Layer 5 of a small transformer language model trained on English Wikipedia (14 layers, counted from 0, width 128). Numbers have three digits each and are written without spaces.
Take only the direct path to the model's output, skipping the later layers: a vector added to the residual stream pushes a token's score in proportion to its dot product with that token's output vector.

Output vectors of the tokens that the questions are about. A number n stands for (n - 500) times 0.0027.
"mit": 538502495513459442542305469572655560520583449566323576218526489355430495631437643414433536596569535388506601470500428432497560524367414443618684640383524535593623455500433396322642514508568640474408491533411403599535341424519464622632404650451361548408454631387423474460534558380431363582599481396456459628289443575468537486735418524339435301641340493606577333398653264666369275497356
"abad": 541558439520331644376508500563602506517401588338257519522632597507584406309532674420520586430585431689496529459473592283503667617247518475528358703320450630450465311786300380428559311696517484500358429619593515698579491517647468300645457397683198640425390609496566682528487515312571736463496648432574471340383511469641569484625539649689372543286371421747640474591638420559565273363266
"$$": 486454481459353601439563438607490627630666637509337190406461559497457623497440480367418550593597623537367347295544523487447652602536519493539621458444293503544730554617316510437443600667426588496510513604442542541622488602562480257461542405432585546373485374272483490339430551343444661475407424641146595591429487279410472448728688454321385594366398631640528582533448493431512443301532
")": 287584577653640656461544370512452523226423649559593616493457316616478441589767328554524520561405634523607452641524456380381559494694586352677384542615445372547563558460494536382440589432480510296485433520448410627497496534427512506497587540536427547494374454569505410612544543519536438591529329524619567606507416415567446508403548577565589661496582552663440760539483649497450527568498
"hail": 705521497794327562596463645622433556411699551367482477318489816399704474258448719586459459483635504427457421463699426338486594420467489526687555479488240488516584382641496460624479503583644591555625523722428557585496495510415629248641484424349280741520458340298845563636435376152485772324564516570430474646505636440454472479664443471246604465616392476749477527304588459480517362345396
").": 473622593641471752545587392459530478320417622518485554449343436704395505584726382564727569675475484479554332580565492361336649465667544387699402505617371532553474572463540516465419537503482530448464481575430475732516662537378527497523348513506330513362333507378641526560486451442393475607574465383469558579496401432457399515477547491388542725375454570752524795510534404500395542482485
"ers": 720450471376560387797442613523582378525342338562503471344600492485673506456377512486578723408453548319682592569455337441649579494423516550512641696450410703431507526286414476457406506333668417508738547542482601561707622400429387579450604514441554302514406641410354528532591421750474492405380572412628477697407536535723460492609559468534561650541546450663635591514738482350466393484442
"went": 845667465575397514578512546665705568258633531446486516270577593592444427427344728277325569566639388572554489427445507317377460340562593487632411599520220703567453343604472418296808368663735582536571477598440657520568573608519547399708506435644417759516480292671536539480395393504493623533526462637553454325473637422407438488461444365336493652637583611683433587399320376603442442221401
"dra": 444540406442415516493299374645484578653471437307610450332578551515750467464354625490381438610684374464721421457534372340359380414736387518524325707465522431537493493726497517574569503611592443427432639674388696688467399445451518525429650525487432624231485463440617543500474465309451478279548566405399550557484522332521504490571653521529407423394456305364643610508442483490535580545537
"wich": 550500457452562663564182685703556577443538654374344347496582678458439497486311493575500644483615610513551590491544605194409463402370599613699654466554431712495624373425574656454468399608662655637634461652205515410558491645535469581631206404468488594666506685540497747339548489125463595432485430582315317324546744560578431476432591380569462583491456488659776651487619451696504373276357
" newspaper": 477505477538497796404500583675529570447629494451331374421669601489508573483463524390708440526524311430400497446417492349576582508350305659700421643277576628435509366621525241473572462454415513578440667471354568494539525476461626400538502497580323473362456519411376592462479336601614483477438415434614571408346649453522484505460607477380495547399522456582551527415628326667581475458461
"th": 370529557401629424500405592436446326500530366553609540278664510486657577404509532516415430620647603592506464437528479330331497353607480683562451429438554488548411487449591509405528627500521452605577347526587403345660316377727437537430411571582358553307566525314339516670527605480363575548687655555474624494551591681668472502449342549486506472396449358427344592526433649322481412489535
" rifle": 532638532412552633581295626641723490352565491439470385363357598547543619484366492328526547383531352448367418546578457443503457484535448516596577569516326556422506430527385350476433369403362541483356691517515451598325654479389490435415507585482380597540408370464520683540464517519522760376417391702451425584409589530449454494545457431623448505472364491696406416524679531592574363427424
"rough": 558649444641381465449544717609591577341683554375355567416519775515837319319179575558569648611717512423475456367226482710393483481314619615537616494530590281589546361620379441298545577697454564452671516602540597655619745507671368740414424538707619628479431373031582622448354424180562468528508504656483363440304664555422398439703393331495643567475415655392524663544472388418640563492500
"vić": 781447638479564600525604581753457612384543681473439476388377736284534486493256514525489434742475541410266500612333337379190543519447531837719492519608321607420592239711629492537627402453454437658492766686511552594256466576654672361644327490471419789500300193371482629327554567148469532398516561528443386474389686555544495465605528447387507500544286517658473423278492496721452496538599
" School": 517438498531513718572340464542526585520516549382533539614613494495445609458574617416607666404439462402546469400544521588442489367355588692478475494440482719466552433495372371561641373505512577547525325505436598503537452426831582482542519457483580368338481425470549577477507390395477590508579530564699429391631569558378512507511579535482361564610408576634550625369466506542529462572570

Output weights of attention head 0. The head adds the sum of these rows, row i times number i of z. A number n stands for (n - 500) times 0.00073.
o0: 517602532667482345769516523469442562563397546622616382180541251641440397529413501517621604465677749547306747538568397537456595376637557528472539415571329704423591784464609450438648238506254366474603487332596476550430693544498670419343465372717496502480440784753564505433444434470454495333526224574391569464511568447394447579494456403638535540383655436504557441698278672318256366144458
o1: 543525321442787438462371574291440338466436561517557827669495578605356592486471636402604356674331463396362544436327447247804689398467463278455521512552539641625545374572337552344611677578502578442421583225589511438624576522499472462431609446644412232535537489654469617604406162381631296360487476225405444597516524383439402405642540504399275464755557414639574779669659151556384530527596
o2: 342408692596527377587630562490641695574432682471529540477520528669279510364611256414496298418421461438476519572531562533333606517639422422487568194622514428368486335418313591425422414677406521454372580423304274591257533534600413438394384512404481680405728522502455604477613678431520516414357663542470659306442530527405478420319331627452545338412510289653469557485511432364268567464431
o3: 439428484536508371615240674509571484420375486478521374451376701597311691500658425425671575302426662483273487583436745599465521569424364488560576562252322506575441398485690351493528454787403450553502424351366348395649515430380463807626425513652511456595580555569560503589634494572705407289531513518620405650635460651505530377465382339324334317632599556592344565357308654513285576556378
o4: 726672254595348530226546512498318339497591450573723534562308469320535466230349574620426343540581456415437586391407394463320551160510434563379347548636683286520608737389522373535581362372690408521473346607501427540520517845398289558382610462601678546509704564522457480556500620413419578526391556588447431413689589562391321409403592423347366645513506469633502613326311439342367393618526
o5: 555420515404658593409562322513470560341469452324460473494552346544533499369549265665374639582534484488425505776496365524622667479496576638489461485454722616621567587508426713622493421432308317632432301402559383388547658364664517446604485507378365574591581516518356591492453231581577638616456541456236661388630468755271414814525692211501439516302511394600486382647444540830619648499661
o6: 317368572482485557309622586538247552574477447496577694660338485314519370570596527468607933739452336682434399346721466544495513571561502504513272620366404561540299283365578641622412405652305594518403412599742350727414637432397478563580778419578490547320614479532469412521722749395477832539482852346433639633509602418619511356607612314311628374452531542434636692746413479388376394555649
o7: 834573514438384543538514575487567081379630474532571736622472509686442581471411510409667596475167627673563360716309609620646593336422475521561349624464463470536364433348550383351604635379257424445586434301512337412716697623398606500280725646526419502548657324352360499441608717643655566575494417564350501445458434514568230524361525460593331595383596473407374507492519599591349381566598
o8: 665576401450744432427589544484416496374482459544615235241361454484591289434370512501525419455376434447343420277500808375533445409644632557475462458461506542670386688281572625528499385539648426337515557738576538475728596599550467594288353479553509441581628543493308608642588540530358437495690483662539514494627387664444264412433583334563332243386417707447588635549498589642397449481490
o9: 298566513230425351713264520347551482359434315434303432411563634482631668490480441481456364707601466545256613436474427431556704538224419506620565524610382279633468658412447274713528538359483735438175388692546480406636658571482432532702545677532387493474374464643449447505542670643375551521448450505568616530412482387490605417381337471632453523426428335309529527650593424639593607333496
o10: 394566557762372463499718418550714554731444276609661527314519484339580641423549501472389383442266290581485588547439593450520644432697587299505455892522478573577545220490464489526169506675675249817211403413602479696588590496484607345239522612603411669742673744481514405490473444273381657323330661507308445549412468439399313369457389431264547472558491370391332604735498331587525634601366
o11: 315722641503422405665385463858421563471372551576470371532439774504299462301465459328646467673546394508458344380539563236527383517493501471569518474647484648668617575410755377328470337561542526409607524349419399235702664730373377548345608483505471373333460436426599538589618545521672440526567698486460474376416492482594562343553574401322524518577442633683489640599532568466646535521642
o12: 665461524420456359451513260427344379606495539409493509465371602695482678477334639329509460596471502515371278397404330596486471379475564485343530525461466562282477480471597740607393486475535456615442582322426460616450470603527554431329353449497405567534493502284599603449577560446446512240469397262507470631500532499643544424420547466430521346531457647337796522355436603584405431456600
o13: 412522371676363283379513604490233412438527475405570697424549414504515110681407510501655429267377724590547639390402397472531409549539751563466549362440572577325285758485291185506459689611706422589330515589247413820666609637471358360622434422558473535567635490417507468664371352616557437418599662520568526537298629411598414273560433764455535444759516390633464752603507505544665538444422
o14: 547524590448413467569317710405599673591397487556312434636657234548294406465665554619422657404415570301371550510342831459610603681361465430407749444461658509508365563641445443400494517247603490620839420545250555419508424416502524519626541504511515502601389546411641428594527532463652510575580784441393467526664494577485712424608552407469365607260370649191460400674626551366495389785282
o15: 504502300600500462585482448408749483652406450565555306539419513576514478501484439542559527291429485554615341693476234500498461464260657644333569419371324359683405563286573439505494473644334628637263497407551496390748580405380592599556452693406585418353492628562583431464423397472540434585562588267416488559565625337578502484678677650613651425577492668567512221527491440530834446389397
o16: 692316565628547487566709670688605437404711608474467726555528361261418378644398606434976452474461402684482296532424393609387486447526535469496677608274501589810360598283677495213510433313362437572531607501193645527472596663681442085487456564622543479261627374446727602371281520557466450516362362599635495357581800556615547510509586525730603585493171569547337478448386733384425707523509
o17: 496550543575521431637484628290644428675442879565502588565538403577600524492688787602339375518372415596282292511501449551515497592521350449477375524394767531464429503390564432647778508652299393170628554594518729507392505756454509500534696393541329343550325557552385465425547714423651556726527481371707404382616504280426433415730702499626628454460463530232496404412521612482679687505442
o18: 631432543635583691372580403291464650640386643607395305471491729510549591572515388469403362338423713452551630475473480557303683495485582348375578549599426399601597541515725405329431427368715369689597567472446453520501493362610559397448484495453495475343283787618543461639687745706520524220420506747416606682503515425452435432700471395387523559727492801587595459662334845458637659551521
o19: 632461478433546332362492553378390504591673358438398483694386412553517306654612415362631242652386462498629434440410311472616476331492503449454396608526390318466744514569529460525425474406612627677419653479434594422567625720380702584596676745458646587324538517416622726646440472548575496607517476603443484604660384477459531497632420522469326418565729425614482288148518756545608386609775
o20: 504545442474545504600431558491693678226569620537454611665559654281656724370556407520517438172361422832643522579399352357637394467367504583644557464652495397730297620479392659507416429530176614286532255231296478695511465642612386635549315313559413247376335613536423606485526440612498560602364491518350528562370495441601513441650329400334489421658553593459666412651538341284345663456436
o21: 646303642553472384576556846657495598584699450432384594665677421357365651269527151188525452622527730473505486500676619401500561657344656768478388546561548242419679529406183465557388385460389692426611268493388298511476701520775611696347534492276395655526417451444354395510643352389585490476704597183629593390429148532371751443413566361637404466595603286425644323569412446495547532556510
o22: 519390578469352485456497580611428509532443563481476576566526590564273425641627565365391292452230335569694533465496280517504538437481238500487318509575569524359401496343366548535419221564527446516547890429536354738553362376486618187116359507351525490411437590318511428390377793653421655420469423514431444550622512481748521294540771737364550667622525229351517548559451513640412468403586
o23: 572501565673648535576583376440631353339512305437230596712352766539478513662791483540566296662204533785635560595404431442566449781433607351415539577503518547482450588747397478460561197543578726430499465428702441476445546460400393438665313485732530592619404464342349439257631466469573709431591330584550360448328308631479507503701353608470483646396443341472682353631293186491711699377515
o24: 591518686367637530510520382385415745572216395528465577421300386530493546565287395607525397448467388354460390293593559479747500518552515597592530545651558479631400544339269372569564626507615486688510580420496278482597449393688470334186360512614398453621412658641463766797492448472522512594447490519293434550587664689489332570483695428551638619496801639585376808755502453418459556472541
o25: 521425396634363468539436402577459546376571586211578443459692586414711609603354497413610552676421563564534706557441407570374411616727478514518601548339319487467738690530435386450444373624733467528771312460715496740406364626446408400499713569363474467343737490614420480462489457566526354451608514334720407532533514284640476311549372464522418414629481389631811647694265396548541405456349
o26: 366571605596567559685506440591412587217602551293488509536399577599443300303567368629648492272421478351481422513506612491515624417533488552455580651471616451649530596302747683614622690398720234765517426338615469584346548426574497517617305407554286465748564479525406654382437516665601624440379505570659515459716603184691430402564493450380668311489476778312632721443323532480485427307314
o27: 579399442245600449542371439521306400354618360492583424634600552341399353592349478463490484481440521580737571531596548630763384563456483604584472613711639426778494568406590409443455507368696566582366348341510386666162548077503343521503517401303572410449465665287399565463648316689541469663426434576466462683392696547460480385459489439558392604340506242567410481359578582292496518426452
o28: 526526244488618564468574526530622462186479518439529529382704607633390297542462392531540425389424545626499436668438638432579590621613499485419567639502568432584695278528449378499292437265352642513684386394416573366515540436484343570705671603593485390423144309547424652257425460791494639656436597352433731559416423522345600437450448313509559647526562445487733478366551680490278498622395
o29: 042762589594360585378594296417546549790704621419676521243472670543337340293307679144107594279598536626600198523477710391443515714538494625734229432411477569303502445376673633396724251613685362576588561516429478429379406579567420780456229511431702324320642614514379428449579352499499673709220500626626515224598328355501490706523765552418665529300506424526655521355548665573198556429505
o30: 510430533389499496739614388450477380116469553749470682488491411693351532265602434595485661494475552726482394617542337540636339735468461591545649323252440399529829400464481529357374525380619571408415595429763570385528688677413562500496775111532261415501357608361580284544686436363485337475623466550616490791423333480463442701615583426591558734220708418496370513567509494519526459637601
o31: 537644727318431182319571416551405573525660476484419471447759479730571376710348586469660447320579414527709517578676403365669522406417558577527599269420519385109773370507352549344521456559666755670526586631623306248688798603664292638657485334608523613233458767736511547645619581313315178589569496342447410526308235694599645506670532576526519182367480469381689341584588533534648366704515
o32: 668476453463390578481398534520721451414480525443803355575472488399437503581426324531445737508443566422721622568648497754631497552506557576380599606402522508580344489464768532402539475446440607520525729591331333260397536647610275554493412658273474313316465376812712405337745503583578379526618697337482473494266444636366578376536802368573412416502410550614410694285606602525393360708518
o33: 514601484364433552555505566496477486631510473307517624725658615367422455318344465608574387419575452466753525423568635326583477375677497469539506392486644713218355724668707457477686475624168417540479709343618328471311580521740507603381264403608304582505498447679459756579411421454436380430391526454379599499539660518441274442475517490424402409413603394468487700447361681508664520559668
o34: 540296528746696299445534315583451470548625544593646239462554481504709486476383502587591530595502511798672330377352606503467318384456547497624394494255432607779279349621508481589381587596555599356235453463580250444696534275434517649686456639390501469457394527636429430394780505492695606416390395401483381525456470778567605477494592521439503350535811610308546544736295401495656343492419
o35: 391500628438517443750382529372411581464489477739559724601528594536483546023325510525525575497801393754528536651577453542697672488315760527599363545496518447570532409200648338652482570486688436383562365559302291522201685418560495493606527456487408335399542758516443512557393632507544393537510497515475595555692899583547478637315486616772497274333451495393495506552599419579387577497537
o36: 462695630424474824397526389499376254504577612504577456382656354399615446607423562765294334398543582630492774428390433543539708660340502366610607357437490522404463477406435566832432374264581434421893393647638527514505460550553421301408420532578703396604512774342523572679282367226391549297469400670573627538577412591416513470449468602531600428210563479560629681452518525546389709402436
o37: 369620509506369546607517600405636592710434404721621448388503493201361626400505253701651467407526318611436447649641375325382448442611603380724650552449475469523521575517605467441568418509368655547581600530329581495493621201423540530554419447411637513527466602385521497529403619330407508719653579407691587524461587418297550415390333504792454357370374507539582518462538460340335495569374
o38: 532426482496644472605536501495446555615555413562421365613445369645515449728587586425557551310477432477425329503359265462696229644347637545410487792375617417383368450576355306658386470578365303399442396723337555421648633413380530470777535340443426328316452553503433278741477756410473674573493630620577386719401433345535546456503360329796392540612382462608538413396360439605515511401491
o39: 718291610334297704663668649435825486500767610365553650396482511542405356460320565620408410625507532397599462307423341715480407595382704498550537390630688399356461344441641361535572538304360427365612711439644429622632397524656722637487439385432432699380406382402338501429809521546529465309467484315678353416434520451388368416345571660519304463642528519312440581520503543664462532512735
o40: 220625651589506592442455577469443497183610604345443674574399186363431538856731334639621559478547504259434348517501569477341496438559319540270633570694448582453542503622285160627539440565461310514659298549487453416558622618574478565700335523534613411382487489548478545577539285314453326432376601585524318264334628767304476476532458707451456490779651737357440394710621397731693432502590
o41: 459671539459578688574213617376423505579403583499505565559608483627590503623470716699514532400565548766615463385576704552289488523416544761366158543597454574568458505372569455558514505446730701582577494506571604438265475613713515594662444574437482444627743411416407316576661380510419313492266521484547434511603393444388481612409590513312452496432373560509479312360495450627547509118473
o42: 479623882564600666644695362610489618489508574337332477489325463150341379397371422477309805534758485573495455343435797368439535319258336673830369501589510537528430438266748357490494341576445270494570636647547486447541549420355538820792588492592375586830346515690596510586443529432252557616488387333645366397326368574621476545385464378416658627554499539670426821739472654201460559686604
o43: 258695616449491557460471428439652606400544505518562592479194501390440504558522476623665512292131432355489300241457390619469584532488798543579401242646596458351805547421566405609384650250568389541391558665657396626213367541355575360341450561428647502479502366473608728201707282320342615469394631470590275658599361745590447444501489491518607620582377274462489276495587383667379343469504
o44: 314444461258433429562514624484532459572428415398318293660890383457318357355602539574364485280403412612481264115627603683716609476532364388486392566442546636491388337596385468497652449497303544671496597375600362438374529336573531366512588539779377604824658723480559392422460285676588617535490548335654268563483442574667453604621483436683447465368590569464465285572278488511729449373541
o45: 365491490510587416473643726351562378366443374570579542539657735684672630462529533354531672430558542620436435281563553495403548587546410556488348666288580487407647309540533394739432462605405587479497571453638623441490761447326519530511610287433631433654445600374587704631444421535554476584561582388413732424528608429653577611645441511529453581606543459349396749424442622589739506280440
o46: 480651411411456347610546191364474389789542577527705622364355500575586242369228658543681452590653539428419491406369407550369451505690425384552620418496613399482743448463646446481563712570634478577610333391626363494548245579633526648719495283636361532364663387555551476647624587521463454710201328499493794758543658418489780505604581516557529445499621612822678505584585576343450563462556
o47: 436522357593600551678614731719328291529433437435435548588567681532273350496394233581520498551365389610598449416526451344274454661525489754447568425491605438583464348348582509351691758500380557574423269353377467582355530358703542591541446347171597315456475312694557431514548513505491456685542435462417468703668704519459301523663528439492534414762534457624600609698272369522377586592585
o48: 786519494520628552331466565498757378470404455530091507514480489668486574605451555411562536609539455477478481533413470601361744435251592449398484617502472439387463396361790496594563422677381605432521589304526658401528698713496369638614634463609434437242518514348450567528385358468424425528404526700702554498420382636333474350400665648667681587473558489428495609685718455663487451411603
o49: 463475564765509627446453493580495742186422443240561483628447412424370408520655320597511501588378566450561475641275442716522578415402514489531623504663528528452409356649561422451525405582608579555342531699509277475361455530591713432466629533270349561374455485577452536494439434745432356366598501624510508483280424476432454557613486578461325467451765562427427745722471303669417365656315
o50: 567565570614642607505557562397324369373365355345458348418541413573396458508596319487548545526453447480581539499487513413438410725434386560442347309587397502625380365293775619507361619662591556555273458524636453428357474540511612586521511585384484466646527442294292664443436643489591694655379222378536277483460283562437426699565581654379634644295548480303432331604562399701523576491181
o51: 645289553435381565592456560521637587469552482432566607309395601367517625601360487360629510535455432601539543401477459659394430690697541437399375530201566458453675358574693550404648614348698631539347407450478460433404397699610301553405440454496627711725357571263537320304611471532540671446438446721481522469644524631371552665504508706561493374681396512619389563526526434626583640710636
o52: 495455476378498533496683683375383448342520556395700367795636621302247333520482764408445661600428451650675239470731436464615401429399441581587390664470445352483523231359453481752727405404543555545719467595471365091515573484491353571772472655323348363313759715486442583749349533437198582803406507630397570516411227360394396534376500611427349358486555274461454537558277403594489431515313
o53: 586483473659525443299579453420398620490764625336429651732475455410770423351475536474423482463477544152704462533535497636353478448488354405478381629436563589579611602416593512537445738759593457607409521659506202435297440267690458493549328486432522450589525571408470409564513621421273491635459423681721704559286397566458292556486439723508605560738627513422570459430740351507393482445588
o54: 733486322688460584584765478482438775651472456653369602484304631395484487494629622509568556510764435551515418516387533757437657288262329534505268487436402465505657421474365367236367553646605287562367400464473519318518474475551491426643527564454490636484529660341387398531637615506573496466434555625308747743588601325708285642583623506237696233545451598775521631438442744598574616453696
o55: 404593504585581671532524462687597511407413475444376500509434466498418593404492185747531273516335564376322546527460570579438453563356559386525510174402662562557517366570623358497568460561507534617088482624687372611501460313712643476579592565524463463765309435366600550643504544555393641381472448212379443776528445669537690478445546508540471455559415304597362547630450185502650295451493
o56: 436402541522419415603853374678597572680372285550451534274625528840477628624409642486580414479424653654270531649441725561477528473240654322625396564757453504512517537653642758558504773739508414459502304477560302456549594595353389420597682508483772497314496250437673530584639459451451545485264468522225467440575583294391723266558358265621524385746393598448429742674476633481622279534367
o57: 571332675449276497437647366576543339515342640662474763499252470652497558365616510165570549477522567469465479361447556566533515571286824497613703497628538554611359548565578516494555798528518515323505427707686628406587617662545523636603145601646266404496662606377542586404433476742676381566365713710392437671467516329526534404479540560557635563769517390341407464589516617484672510476516
o58: 498235736661311468264584452611548292678473569425667600591493588669487600512559348279525527611327471405628328468658596261336347439615573548576716262261457696689524399643644528323585518571505270390517439486578602508347480498644515563548315505465420320661402444426341594568701452442550656625408367596735564646467548431547312556566449305259426657473182514366427418520826484311731666660529
o59: 459389633363653571508572520395289431430533602388516488371397558552370424481594441595580445655721435470470634589428420468591712655685597302733469403485573560586353424752329652309546547457640378364271342244478433437588307732350462428408177386539471423511482547481489571592479399586677391475511455417581406492354413380489525510659366487522565642490617581474464413524377672395728577507614
o60: 548531549472503646555682425690327440409289346479447484600549597493647442677616481624241514296540523467460448511649383750580465536480379354653558703322478487524316547466377631398419555258435482454335387298484486538511736573439309542380266662424515401337445458449777568372628758530442331695420504339421456592580417591564420376583549634413633270587582469399475336445587592629685464311536
o61: 555434375176444521574533444465293455498266342812599180564392416471460185466659512607414649660339116621383409614599532768553343429602360370466566603645659430428553457375374306563432450525547585533370432417456493758592478372798350399413503599583461371462252504699719798429274492406702486591424600203503488422637551594592575648369583741505288696444446610230682161428874464796414748507548
o62: 331375382585424439540472433492482611377733451391675506471180472330477519554434294444643535509511348476425697384668569556562321541526459228419648551512266410547509621521514478594358498514530326551494493594471419341330525547486399617397657520475510536647526532462365548464468612433509533313502683595441585511598459453388812722564296324414324471400498485521595491654642434255414382601489
o63: 517469481317376734320488351181606549689706547577571456500638440448574422443478654619586475558361501290494543366798404441337412634458300704477448586712435382476490344572475615744508400640515537246345533664510465524502666241396695517463517414465515457249504579470592221615579536385280466569694615323526439420594416643482400592675703444452474554699234540325428409615465523329420487543645

Each question shows a token from some text and the vector z that the head gathered there. A number n stands for (n - 500) times 0.011.

" north": 419483506514453302569629470595543433520576449504508512493510538409422494575480590468555521612645418469533633516487450507438460543425498445596469567551432567574526476493559576492449558486420383
Which of these tokens does it push up most? "rough"

" He": 444519478424506558524497473439503478406512483508476443508519492583449512576483472538454360524494504365483545527476517474607495494492563435451555556570451425642603581442346477420455480506406548
Which of these tokens does it push up most? " School"

")": 443490543549557570542519505542511604440514439452411459472514409512521381600522440434493468579504501360593555411549517435545438592522488414448454535653462445497527545555567507387555559389523546
Which three tokens does it push up most, strongest first? ")", ").", "mit"

" |": 499561498430372428535448455495579521441510456557487590429495496527527434437511477488528447571575574363585578512513548450400441453553560562555540444450514516490484372482641497499447519518511430
Pushed down most: "vić"

"2": 492487429610637527366481700580503499442561405577423397440469602527498483568499552612419421524591497389532399396479565444557584503495340559420551521483571495399535614519601568587476523424480498
Which of these tokens does it push up most? "rough"

"li": 319474400442477606620563363463629316461458479620453529442429419593604491530369351513459429444438558490632568550465613564439386476558593485245507469599560324674612634442336475416462547598398687
Which two tokens does it push up most, strongest first? "abad", " newspaper"

"SD": 386515556544501549533570508525586575506467488529427455498499450440535408560510515312500432565441572420574509412536474469505425549564405438476507540639496512450582509493604496481511493443490558
Which two tokens does it push up most, strongest first? ").", ")"

"er": 560465494484656499620579555343619376549482401445504506710415545405447406556595626456439537404370585478444652534497536443587432466476482442610676440598478404601712635496411298623324407510369618
Which of these tokens does it push up most? "hail"

" ": 434477530549516499468508570561548471383547450475405407444497460459502443481495490543531539518506469446553456510493482486460491494496475450526464459458498480510508471491559515521476507433532469
Which of these tokens does it push up most? "th"

"s": 530510468512427528440482469493473492508434501577510539549459512442535457478460482498493456498462584449465387561541432471485472545486525507463499586543503470443584512534503581615548460475408525
Which of these tokens does it push up most? ")."

"ka": 324470416432474597637561364460641305470451472607454516443420413576611483524360357528450430447431562483629566557459605564434383471567596486253517469601567333665610628453336476425459552607397679
Which of these tokens does it push up most? "abad"

"A": 387518427443523549500588526419582453445538446459363399489543402357438397491457506429457396523540555373535484617380458419382440515440570418531543461457433471567507484421486518529542582529476411
Which of these tokens does it push up most? "ers"

".": 495433550568532528468476597515534462416492431444438399376475515507554426540502516582475621560496478504486465520486487583534602521507423470475483484493577542457498519517518451528509513416482448
Which two tokens does it push up most, strongest first? "wich", "th"

"in": 424594485679374648562609473539526572492410561482380442548438555585409580601306490511536438466367431545568527258591485512436466638483553600417556452523475495521403584616522617513559479318512531
Pushed down most: "dra"

" Mohammad": 430514585465436462534553428450527455417516435494468431438502450466507425512449512543558521484467586504504560528479518555441455486560513473469524496462481472530528430478401437454467535472517465
Which of these tokens does it push up most? " rifle"

"0": 470502580484283667370517480552517553350542425537522504293542570552655560584562540517537659570603471610506676577482532551544586426468596524421516444366531495573425343528288398551631615542340405
Which three tokens does it push up most, strongest first? " newspaper", "abad", "wich"

"9": 529412534564537530365408627565474480386561407526422351328462555529563435558523543652427527561562505444495450445508562563601607523452347493442464446476567491426511592514528449554505555447481489
Which of these tokens does it push up most? "wich"

" was": 394424475477572487452626500461528494462557443537404443515672400407471417454484505484482443589499492450508470563405469458436475495447497447524515492439449535547462514475548500519478482484510442
Which of these tokens does it push up most? "hail"

" E": 485402550445467460525558469382612482443620415583468516556507457470440501540546462467530510550437533332472404486408441416504466429493493471508520588433478515526497605426489545511494492443395439
Which two tokens does it push up most, strongest first? "$$", "went"

"1": 523662461615648555551527438370690359563469421313418453501564451619372469536571455494583413694376608589418379414539507526490414432509439349578369452610457596306495501442505368473531325323623447
Pushed down most: "abad"

"-": 470506482552471586427510541538481567440440457530441473426491602556518524572419483541491520525494451502490481376516525518552568545475484542424513501480530473477438551534480546568534506424446513
Which of these tokens does it push up most? " newspaper"

"|": 396501539529479469496533539551573472408527470454406437486509412466493430449465464524584564512475464450566496521506439464387434510539527420578464450434446442546503396487532532508455495462558460
Which of these tokens does it push up most? "th"

"8": 495311579525462565501497573543484506355473380445468440308468519459631454530498531532411843536493403566487528613435507620563698515511452478457509484456619560557489484516477452564523530369396422
Which of these tokens does it push up most? "wich"

"cycle": 461417407485465571541561497504516407514510399550384508657458400407597538615487555555419447397390528412474486509349622552415539510386622524470467554451557503444642640557579514573454508462424536
Which of these tokens does it push up most? "$$"

"5": 688501666473681462638468498445635417523585381262464494482558284545476438487456410597492536429441338453481582428501431529374479591487534488564354519489366486536342730395418348300474485475460521
Which of these tokens does it push up most? "dra"

"or": 445607496486600485477386468410377453493496442520598524762582521448583511480306528501475431531362641547426321500441527452314344301556564458417674405553523648442624536477433582569518512589543629
Which two tokens does it push up most, strongest first? "vić", "$$"

" and": 485533478464377501376637534489534525536503422497373482555445519580471531517579439503565443517553496505573564565482439513463522469481509501475596590475463561504430437492488475515502532431361498
Pushed down most: "hail"

"ch": 475405381418475650549577468477409387439342409537521488432444491422483531450473505629455293634356508397615751686386652591428627531462552543391502515652651432692559509450392484473386441525367572
Pushed down most: "$$"

"S": 494547506500495556581387520437589432391570561592298520616460557529354437666427485532419372472360534356538571634502555330527565469490622474446586533558630441580549561468418472495464524501452598
Pushed down most: "vić"

"ba": 265533484373465675587584404547554335385400454524442527508557493662504570467313462620453232594394630354634618518460606543439492406436483570326581602575617465608599520408344436385422508516434576
Which of these tokens does it push up most? " newspaper"

" members": 489575530500378400393500428549416472545428433523507527482636523512559483518552379371506478424558501506547512504562415515527522430505518479517520540473463498525544401466591564568478501475420463
Which of these tokens does it push up most? "mit"

" presidential": 497491494451412438472514504465506520548496431476476538508477528471541459481536448470499533541531479439515487489501485500458521488516582493547560560458486532526464509463548544559465520441449496
Which two tokens does it push up most, strongest first? "$$", "went"

" access": 490475509443473409584426505500570440521545416535435480531569494393546415506573538486522453492570524487525524527450600432410481458402434444602478479464400528438583494443615522466490538451451541
Which of these tokens does it push up most? "dra"

"day": 467560295594473472594556536540339484476351376562438568539544386566467526342490572543500424661608440389592541389488537469406599437423563563527470541506509571678505418436541455537438582557395481
Which of these tokens does it push up most? "ers"

"tam": 429439324443558633568630460558407244420470515612491582600540476493409501440515589581553273535402624341560583593511599544424419372480514513400584483534529399660541294461334432483358566614429674
Which of these tokens does it push up most? "ers"

"7": 522640446550591554458547486399675435531502486406406472453562455527415464516517477427534449660357517552458430433524424518466386458476534348599352479563446601322523463425506396481548322395587376
Which of these tokens does it push up most? "went"

" all": 484500514454417448492515508466507521510546488520455561562450464464463493437555441439521480567542518389514408470481444473473490485480542495521560584500467511473491504470518569553508516433428494
Which of these tokens does it push up most? "$$"

" voting": 519501493423350427466549503443493520590552436466491513534433510454521454443570423448494454563507478439505490454480457463445483487453538442572542579504465550488521515419516519517429536408493527
Which of these tokens does it push up most? "$$"

"re": 417376565372476504541490307522404415446361469609497540642551395583541427626464524478494354340383683454570497536411528598325376379511520563408586475478573439514537386381351354460385552501496635
Which of these tokens does it push up most? "dra"

"z": 417416509414437584555514432442617272485491455631499484589465414462442514596457525632527379484415557425723632577484583471442493566448602511333546548592549267618589496543138362415439616623372580
Pushed down most: "$$"